Layer 3 of a small transformer language model trained on English Wikipedia (11 layers, counted from 0, width 128).
A neuron's activation on a vector x is squared ReLU(weights . x), where the dot is the dot product.
The model reads these tokens: " Hall" " published" " an" " el" "ab" "ora" "te" " and" " widely"

The vector x that enters this layer's MLP at each token. A number n stands for n times 0.0065.
0 " Hall": -89 -4 110 -150 -25 9 5 2 2 12 27 107 135 67 -2 7 -38 -25 -13 -199 -70 -77 16 -34 48 -28 9 -82 -61 8 -30 98 -139 -17 -54 12 -42 -26 -27 -95 -19 -56 -84 34 -1 -43 45 29 33 60 -22 3 -93 -122 17 -37 34 -92 56 -17 -11 -9 42 -3 289 37 -19 13 -59 -38 70 106 -3 43 -21 41 -4 -94 -14 29 44 59 -93 -53 -80 71 -57 -26 -26 51 -25 25 95 -45 90 -95 34 -7 -27 7 -42 48 -4 -8 -199 38 -17 -26 28 -18 -21 3 43 26 -22 26 -44 21 -94 -15 7 32 35 119 17 -117 14 86
1 " published": -23 -32 59 -40 -81 24 -9 -11 36 -77 -13 53 77 57 -8 20 -70 -49 63 -406 -23 2 -12 -16 32 -45 -2 -24 -51 42 10 17 -29 -72 -54 0 -42 -23 21 -107 -22 -44 -22 -27 0 18 0 -13 19 -37 -50 -10 -122 -196 41 -15 -38 -48 2 14 36 39 38 -44 351 6 -8 14 -55 -46 17 127 44 4 27 -26 31 -118 29 -5 30 22 -114 -77 -80 91 -1 11 -17 54 24 13 15 -87 108 -148 -24 -46 -108 29 -20 25 49 -41 -144 19 -80 -12 9 -18 8 -34 -26 43 -9 80 -63 1 -97 -33 97 59 24 190 6 -120 37 10
2 " an": 21 -34 48 -120 34 35 -19 -39 -10 -116 13 64 92 11 -90 -24 1 -20 59 -329 30 16 -37 11 -19 -57 43 -48 -73 23 45 36 -98 -47 -12 -17 -15 30 8 -32 -5 1 -38 24 32 -39 8 13 3 -50 9 -18 -47 -140 83 0 28 -25 45 -6 -19 0 -11 -24 364 70 -54 -2 -164 -52 20 50 12 -6 -19 2 -46 -36 34 -1 14 66 -90 -87 -113 57 121 -26 -30 47 38 -121 42 -112 33 -64 31 -24 -143 9 -4 20 6 33 -97 -36 -60 -74 8 -14 -11 -78 -31 72 5 92 -14 -45 -83 4 33 34 51 102 -14 -80 15 116
3 " el": -37 -74 90 -129 5 7 -87 -36 -10 -54 67 26 133 102 -10 -56 -46 -45 12 -338 7 -93 -8 40 47 -7 25 -54 -72 1 48 34 -14 11 -1 -39 -35 -72 32 -63 4 38 -145 44 4 -34 31 -22 17 31 21 -15 -12 -117 -18 -20 18 -35 18 -54 5 30 30 -23 251 3 -39 19 -200 19 66 84 -22 39 -52 -24 1 -100 15 26 7 53 -21 -36 -86 74 -30 -4 -69 44 2 -67 94 -55 131 -116 33 -30 -98 53 -25 49 27 55 -47 -1 -116 -142 -39 26 -19 -113 0 108 64 140 -104 20 -31 -12 31 8 52 25 -36 -81 43 49
4 "ab": 33 27 -2 -31 16 15 17 18 21 52 87 29 68 70 -181 8 -101 -15 -45 -241 10 -92 17 -28 76 -27 -49 19 -23 -10 27 37 -72 -90 -40 -25 -40 -69 -1 12 -19 48 -124 25 16 -8 35 -16 18 -38 8 -62 -52 -76 8 -9 -98 -49 -50 7 -15 32 -14 -21 346 31 -69 9 -44 19 33 91 53 -15 -21 -28 -27 -68 7 19 44 20 -44 26 -34 16 27 23 -4 46 30 6 77 -61 143 -134 -38 30 37 7 57 38 51 99 -17 93 -175 -101 49 41 10 -52 -35 61 -31 177 17 -21 26 -1 77 -42 19 217 11 -172 12 16
5 "ora": -4 14 15 -19 -42 16 -1 34 9 -21 38 22 50 12 -87 14 -55 1 85 -399 -80 -16 -31 54 1 -21 -52 34 -22 -46 -1 20 -61 -10 -46 21 -13 32 -7 -22 20 11 -116 27 13 11 48 15 8 58 -48 -36 1 -178 95 40 -81 -68 30 -57 -2 22 -30 9 204 11 -25 148 -110 35 10 103 56 9 29 -5 -74 -65 80 -43 -16 93 -63 -29 12 104 78 42 26 -1 -32 -55 135 -72 79 -57 19 -37 -84 -14 29 20 8 115 -76 33 -143 -128 8 54 -24 -27 -5 94 -10 139 -102 0 -67 34 122 42 82 49 -3 -153 2 -10
6 "te": -20 -4 105 -18 -31 46 -13 24 17 -20 -33 85 61 21 -116 -34 -40 4 47 -215 -6 4 -36 23 -9 14 -52 -11 -74 -4 12 2 -45 -51 -12 42 -33 50 48 -2 -53 -16 -47 29 -2 -7 59 -8 -14 -37 3 -18 -79 -59 51 -48 -51 -72 6 -6 -4 -4 16 -17 450 45 12 132 8 25 50 133 65 54 -17 26 -59 68 43 -40 21 56 -19 -12 -79 92 83 44 -40 -28 -60 1 98 -46 11 -57 19 -31 -56 -6 25 6 -9 161 -89 53 -124 -47 20 47 12 -20 -8 96 3 124 -104 15 -61 -52 69 14 36 85 -35 -140 -13 22
7 " and": -37 -15 2 -96 -20 52 4 -14 51 -97 21 85 68 50 -124 13 -34 26 38 -443 21 17 -19 45 2 -54 -8 -51 -54 8 6 12 -14 -28 0 -15 -35 -10 34 -51 7 -5 -14 -18 -9 -11 -11 26 -12 -8 -12 -9 -153 -170 27 -41 6 -80 19 -6 -14 17 43 -8 478 22 -30 19 -97 2 15 65 8 -13 -8 -4 -9 -30 -27 -4 -4 36 -78 -40 -85 27 104 4 -38 -11 -20 -50 31 -29 51 -148 -2 37 -25 55 -13 5 -19 16 -91 46 -48 3 20 -13 11 -52 10 59 -27 83 -64 7 -109 9 56 88 130 164 -30 -167 -29 40
8 " widely": -35 -59 70 -76 18 46 -87 -51 -30 -80 54 30 24 60 -54 0 -55 -35 48 -396 -4 -26 -27 -48 -8 -82 2 -60 -61 23 -13 35 9 -41 -37 -9 -49 22 -15 -89 -3 -36 -96 -63 31 42 -30 -11 -3 -6 35 -33 -15 -77 38 -6 -31 -123 10 -54 18 27 28 -40 303 51 -11 32 -88 -50 89 56 50 72 -52 23 -13 -3 10 0 -36 78 -118 -19 -82 53 -4 6 2 3 0 -89 91 -11 112 -98 -51 -16 -70 62 9 -14 55 4 -140 48 -187 -96 -5 -16 -17 29 -24 28 -26 89 -135 -22 -51 -16 36 41 39 169 -40 -87 28 44

Each question shows the input weights of one neuron of the MLP. A number n stands for n times 0.0029.

n446: 67 -93 -52 108 -100 126 -85 -69 -11 -83 35 222 -34 170 16 -59 15 168 128 144 -37 32 33 -223 3 65 43 32 -56 -65 181 -3 -173 122 -118 -91 -115 24 133 -141 -3 126 -69 -139 -12 98 -9 151 -197 -40 67 78 8 35 -32 -31 99 168 -82 -37 0 -76 -118 37 20 -65 69 -47 -17 -44 -98 127 178 22 -15 103 34 180 190 27 -53 91 -180 -99 65 201 -35 -32 -64 -70 -40 -156 -23 -47 73 -69 71 -165 155 -51 -12 41 107 41 33 0 -163 82 82 134 -96 74 177 44 132 -3 19 -145 -35 41 -125 -9 -158 94 9 85 48 -159
Its two highest activations, in order, are on tokens 6 "te", 8 " widely"

n396: 158 27 -84 158 -45 206 -16 -118 -60 -120 -63 32 -46 86 46 -70 -24 118 20 50 83 69 -195 -110 0 17 57 92 -110 6 43 -96 -66 187 22 -36 -3 6 159 -209 -105 108 -94 -24 -120 187 41 27 -25 130 -81 -35 -163 166 -51 76 -19 140 39 -48 71 -3 -41 86 23 -57 -42 0 86 76 -61 15 10 7 25 -369 113 70 -37 252 37 -191 -113 -85 -73 -3 -78 -59 99 89 -342 94 70 109 -57 -110 -33 -186 -30 -81 -71 16 -141 93 6 28 -42 -14 75 -86 -80 -26 -60 -30 39 19 -72 73 -192 55 -23 31 -172 12 105 -68 40 58
It fires most on token 1 " published"

n479: 141 309 15 -72 39 87 125 -124 -104 -42 -49 -32 119 -27 76 -101 0 113 59 -8 -7 36 -38 115 -11 -170 -21 -71 78 105 44 -184 143 -200 -50 167 -206 -58 -42 112 20 -165 -25 -108 41 -14 -38 155 -21 60 201 -11 -87 77 44 -195 44 -49 37 173 22 114 62 -81 -172 -67 -171 134 -23 67 135 -201 -177 -51 -112 46 3 98 -62 20 -24 52 -34 -44 97 19 127 -11 -73 44 24 -37 137 -100 -12 393 37 118 -133 -244 45 96 -248 -7 -6 136 -76 -65 -90 17 -38 -127 -52 106 30 28 18 28 -149 -14 76 241 110 68 55 142 177 -220
Its two highest activations, in order, are on tokens 5 "ora", 2 " an"

n493: 181 -49 36 121 131 93 41 40 24 -41 25 42 -67 -103 8 -31 23 -92 73 23 98 -33 -12 11 124 97 62 47 -60 -9 -75 -101 -133 185 -45 -56 -18 11 -95 -71 97 74 147 -71 -160 134 -52 25 38 -100 -55 -45 106 212 -31 29 -95 -97 -51 -83 -190 -6 73 -68 80 -89 -39 11 -88 -167 -48 -11 149 -68 -129 -8 -3 0 75 167 167 -38 -202 92 -30 -67 -158 -61 89 -113 120 56 -70 -93 -73 105 -48 -167 8 -89 170 102 89 -109 -59 -23 -6 -39 58 -125 -49 134 -96 186 -56 108 -72 86 -43 111 -125 -116 179 11 -126 -10 -123 -3
Its three highest activations, in order, are on tokens 8 " widely", 4 "ab", 2 " an"

n157: 51 22 -62 99 -93 -15 -45 -138 25 -153 -75 16 -31 -130 -37 -109 -56 93 3 -19 147 135 54 -148 -9 -17 -58 88 -91 -79 -122 -62 66 53 151 -47 -250 136 110 174 30 61 181 -26 6 74 30 -69 15 55 -12 -68 -36 85 76 195 -125 -29 84 -175 -13 66 48 -154 -8 -28 6 -213 122 35 -17 14 -174 -379 50 -65 82 91 -33 53 3 6 41 98 -110 -216 27 31 -142 25 -45 38 96 -90 -47 -74 -32 94 156 -14 -33 -16 -36 -119 -42 45 -133 65 -94 203 199 40 121 95 -70 -80 -107 40 -63 9 147 75 76 -119 160 -29 3 46
It fires most on token 7 " and"

n325: 167 27 103 31 107 95 31 -31 -33 16 32 -90 51 -80 -98 -19 -8 -75 149 120 -3 32 6 55 38 143 43 153 47 -48 -90 -86 5 72 32 44 -32 47 -86 -26 -119 46 73 27 -74 132 -37 81 97 146 110 32 -168 68 158 34 61 40 95 -78 47 109 -115 0 61 -63 -206 -49 -5 -91 109 113 -67 -33 33 -58 235 16 53 8 -3 -24 -41 -148 -60 -93 -8 279 111 121 40 103 11 -79 -58 10 0 6 205 -37 -14 43 124 162 26 -8 11 -25 -23 -264 -75 -3 -260 -108 82 40 -92 3 -123 44 90 3 89 13 -19 -7 116 -12
Its three highest activations, in order, are on tokens 4 "ab", 6 "te", 1 " published"

n283: 3 112 131 56 48 90 12 -222 -23 -67 95 13 45 31 19 -58 -27 37 120 -37 -57 232 -151 3 159 17 -3 80 88 -170 76 140 154 109 54 -39 -32 -27 114 -38 77 -174 29 9 40 -88 140 33 -233 3 53 -194 -23 142 -12 198 -25 -15 -15 35 255 130 -75 -6 -44 -47 -124 148 -9 -12 -69 95 -193 -43 -61 100 91 9 80 12 -155 -26 28 88 93 37 133 13 -215 -95 -91 -51 21 -12 -223 71 -9 -100 -6 12 56 90 -125 -108 71 153 -39 103 87 97 -83 0 -19 -95 0 -52 201 -6 68 161 -6 -99 151 135 12 -49 -159 204
Its two highest activations, in order, are on tokens 7 " and", 5 "ora"

n370: 9 25 90 -155 -16 -36 98 -71 -111 20 101 -214 -52 -13 102 -44 -85 150 126 -136 59 -25 84 -57 8 29 -22 170 16 -201 31 54 -44 3 19 -74 -22 42 -135 -123 91 -35 -104 -134 65 23 77 -58 3 -8 96 109 -104 55 85 -24 -50 81 97 24 22 -40 -196 -122 -88 13 30 26 5 39 -93 -170 12 -59 10 43 104 -13 124 44 -168 75 10 -142 -17 22 -107 25 33 25 141 -136 54 -67 -21 229 -52 -11 -36 101 79 19 -47 8 141 45 109 -41 69 -163 -34 -106 -75 -33 -67 -56 -14 67 -75 13 -41 95 -114 -7 31 -60 102 93
Its three highest activations, in order, are on tokens 2 " an", 5 "ora", 8 " widely"

n470: 84 84 25 75 -175 -83 171 -82 -133 -6 -106 -173 68 106 -58 62 -25 -31 -108 -81 123 21 -100 -47 20 85 23 76 -99 -74 -30 -6 96 198 113 74 97 -71 -197 -86 50 -68 121 92 -199 214 82 -6 -167 -32 13 -104 -12 5 218 182 53 94 86 -120 -95 73 127 123 -90 138 24 40 9 204 -67 91 79 40 -81 18 54 90 47 172 -87 131 -49 13 30 -79 -62 -20 85 -17 -32 28 -202 131 -36 257 -188 13 -73 56 22 101 -134 -6 -96 32 -39 -20 -16 -9 28 100 54 294 -61 -34 84 -3 17 272 -128 -120 68 6 -3 -63 84 101
It fires most on token 5 "ora"

n310: 22 -93 33 66 124 150 64 136 -119 65 -61 172 42 -6 58 -24 15 57 -190 -58 -99 0 72 74 -38 118 -92 27 -24 -71 -71 -202 33 6 16 -70 -128 208 25 -110 -60 37 6 -27 -98 45 49 87 -52 -68 -30 12 68 -25 167 104 -84 23 149 40 -173 139 -73 146 -23 46 61 15 -229 83 6 -6 -13 -13 21 92 -107 121 -353 180 130 160 139 124 93 78 -14 -22 82 118 100 70 29 -15 -13 29 -62 -61 204 48 -15 -131 -83 -213 131 58 93 115 107 21 30 -99 -18 -52 56 -97 -134 40 -64 115 86 -33 68 152 158 26 93 3
It fires most on token 7 " and"

n472: 112 -118 96 -24 -76 113 71 -241 101 -46 103 -60 98 -194 -59 66 179 67 138 94 -94 12 -9 -27 -6 108 0 148 87 109 -10 98 -119 75 -63 131 9 -154 -34 140 -70 -69 277 111 66 208 55 9 187 -206 99 44 3 36 60 87 0 156 36 -75 45 21 86 -72 -8 9 111 21 84 -60 -37 -15 107 -55 -151 -186 19 -36 83 161 105 55 -64 -145 63 -45 74 -206 41 19 -139 -119 208 -39 -82 46 30 -124 136 -194 70 -155 -54 3 93 -93 -94 -125 -13 -136 -143 16 -133 12 42 19 -65 -66 -51 3 -48 -123 55 93 0 13 -33 47
On which token does it fire most, and how strongly? 2 " an", at about 0.44

n40: 145 -10 -17 59 107 18 297 -156 -172 139 192 -153 81 -56 22 9 -58 125 28 -13 -35 187 19 -9 36 -47 -128 34 252 -83 -118 65 12 9 74 61 6 -53 -13 162 183 93 -78 -144 46 -145 -95 24 -160 32 -44 -55 -194 -10 232 51 9 -153 21 35 -23 172 -104 -55 -71 -163 -12 146 -36 52 -213 -27 -106 -163 83 -229 28 95 -59 3 95 0 116 -93 144 17 34 -66 24 -7 104 -116 -76 -134 -171 -44 -55 146 79 -117 -66 110 -90 -9 55 -10 27 -42 -138 -95 -78 -6 -73 -126 -52 67 -53 3 -80 61 12 -56 -138 151 -96 -22 12 -42
Its two highest activations, in order, are on tokens 5 "ora", 4 "ab"

n471: 53 -99 -110 200 112 77 -50 102 -18 -90 35 109 28 46 -133 -61 80 16 -18 93 27 -22 36 -176 190 -153 -64 100 113 124 103 -98 -88 -149 78 -16 -75 68 115 -174 199 -94 -10 58 -6 -84 -76 -32 -101 -91 36 105 -102 -58 -125 181 -121 -54 125 34 -24 135 7 119 -14 124 -88 13 -28 -78 28 -3 -61 88 13 -69 -117 158 86 -145 -65 -87 -96 163 -59 18 27 -319 -13 139 170 32 -35 -192 83 -146 132 17 -83 74 279 72 -143 -121 146 -150 105 -57 179 -3 -39 78 -97 127 -109 -59 -62 -67 276 -49 -85 129 198 -131 39 66 -114 -10
It fires most on token 2 " an"

n302: 60 43 -9 43 -69 32 7 -100 -18 104 42 -24 66 142 -15 -180 -23 -66 -57 48 68 -90 23 -72 143 78 31 -3 -59 -95 0 -38 -181 157 158 -130 -96 -89 -75 200 -89 -24 66 -91 -177 128 7 -22 -95 44 94 -161 -296 22 68 -139 -63 150 -71 89 -24 -20 211 -178 -200 122 -26 -68 41 46 59 42 29 -67 174 -82 40 -29 -196 -159 -33 -82 -217 204 16 -129 -36 147 -16 -42 -3 -191 -97 -71 156 -3 16 135 135 6 -176 -272 -43 222 -34 -20 58 -120 -216 -75 -96 99 101 -134 -166 36 -9 -187 -65 29 -31 -87 72 145 -13 131 16 107
On which token does it fire most, and how strongly? 4 "ab", at about 0.29

n311: 236 -16 161 -130 -116 -59 34 79 -25 -57 50 -57 42 -87 125 -89 140 -136 -120 145 40 -193 -39 -39 -89 48 -12 -68 3 102 91 -216 6 111 -131 -83 50 18 -25 15 -30 -37 13 255 -96 -191 -52 -143 -65 -112 3 50 54 -20 -30 -191 103 -210 -159 90 44 -167 -195 -3 58 -248 41 104 -46 -125 91 -87 -90 -142 27 -61 28 -48 209 6 -63 -20 0 -87 48 39 -25 35 15 128 138 136 112 -153 21 153 -110 -34 21 -48 3 -35 120 -12 70 -34 26 0 169 27 18 -53 190 6 98 -122 -106 -65 -8 -36 -67 43 -40 98 -21 -11 72 -6
It fires most on token 3 " el"

n97: 42 59 -118 -114 57 88 24 -76 70 -221 118 -303 -5 -6 -110 3 166 -111 -71 -142 170 37 17 185 -43 -35 -72 99 146 110 -31 130 11 40 -57 -6 12 -104 123 33 -81 6 173 -91 -124 3 159 37 -45 -155 112 60 142 39 51 131 148 8 -128 66 -113 15 -32 24 -83 -104 -11 48 80 3 -27 -39 48 -16 159 22 -154 -109 -18 -60 -112 19 69 -154 -140 -76 -110 227 -31 3 -62 43 85 122 -53 60 -11 65 113 -55 -55 100 -144 -25 116 124 23 42 -95 -150 -9 -129 130 84 34 -86 -29 164 -90 89 -62 -21 8 -33 -93 -100 14 -12
It fires most on token 7 " and"

n476: 56 -107 69 -151 53 31 135 66 265 67 47 -98 131 0 70 8 28 0 -85 97 -53 69 80 51 12 32 -96 -20 34 -227 49 -221 126 -31 -100 -47 -15 37 138 -35 76 -236 -101 75 -84 -20 49 -19 105 -61 -14 -194 -96 -21 3 78 -40 -41 -94 44 30 -80 43 -79 53 23 -55 47 -49 -42 -101 -230 -28 -43 116 -35 84 84 23 39 -101 43 -10 63 -54 -42 -56 21 -25 78 12 -114 86 67 112 -104 -39 127 83 8 -111 -107 141 36 63 -208 -162 -23 -54 132 -23 -29 -66 -3 209 -25 150 -26 124 -14 -113 -23 -70 84 40 188 153 -74
Its two highest activations, in order, are on tokens 4 "ab", 3 " el"

n445: -28 -15 -147 180 22 149 126 94 -54 -121 -140 47 180 -100 98 -160 -7 62 -75 8 -78 87 35 62 197 88 -64 -96 -126 85 161 -11 263 -86 -21 -200 -291 -223 46 163 34 -7 18 99 -192 -51 284 207 -241 -7 60 82 20 110 58 18 38 -10 -223 -71 -4 -132 -17 29 -125 78 -7 105 59 184 84 97 -27 89 -65 73 -197 85 -49 -65 -85 -89 -123 -37 85 171 141 80 -17 66 -102 139 101 -98 24 12 180 -63 131 -263 -21 -58 -93 -168 100 -77 -144 41 -44 164 -93 -75 165 -114 -10 31 25 -171 6 38 26 -59 42 59 45 73 -127 18
On which token does it fire most, and how strongly? 6 "te", at about 0.12

n427: -5 -90 86 -11 -144 -101 127 -190 -28 71 78 -90 -68 44 52 -71 -137 -47 -10 50 29 40 -125 19 9 -55 -66 -113 -52 -46 -9 78 0 -6 -40 153 124 72 66 -51 -86 -137 190 134 105 138 147 13 -180 143 90 -124 -3 63 49 82 -103 113 27 127 -96 20 90 69 -94 -63 -13 267 45 -135 55 -43 202 -45 -97 -16 249 112 -59 -49 36 153 18 -124 -126 41 10 21 168 175 40 54 38 -11 5 97 126 119 -62 3 -117 75 -30 -84 -106 9 19 81 -12 -19 8 -43 8 -188 71 -67 -15 -11 5 63 3 -107 45 32 -117 -113 -44 -17
On which token does it fire most, and how strongly? 0 " Hall", at about 0.1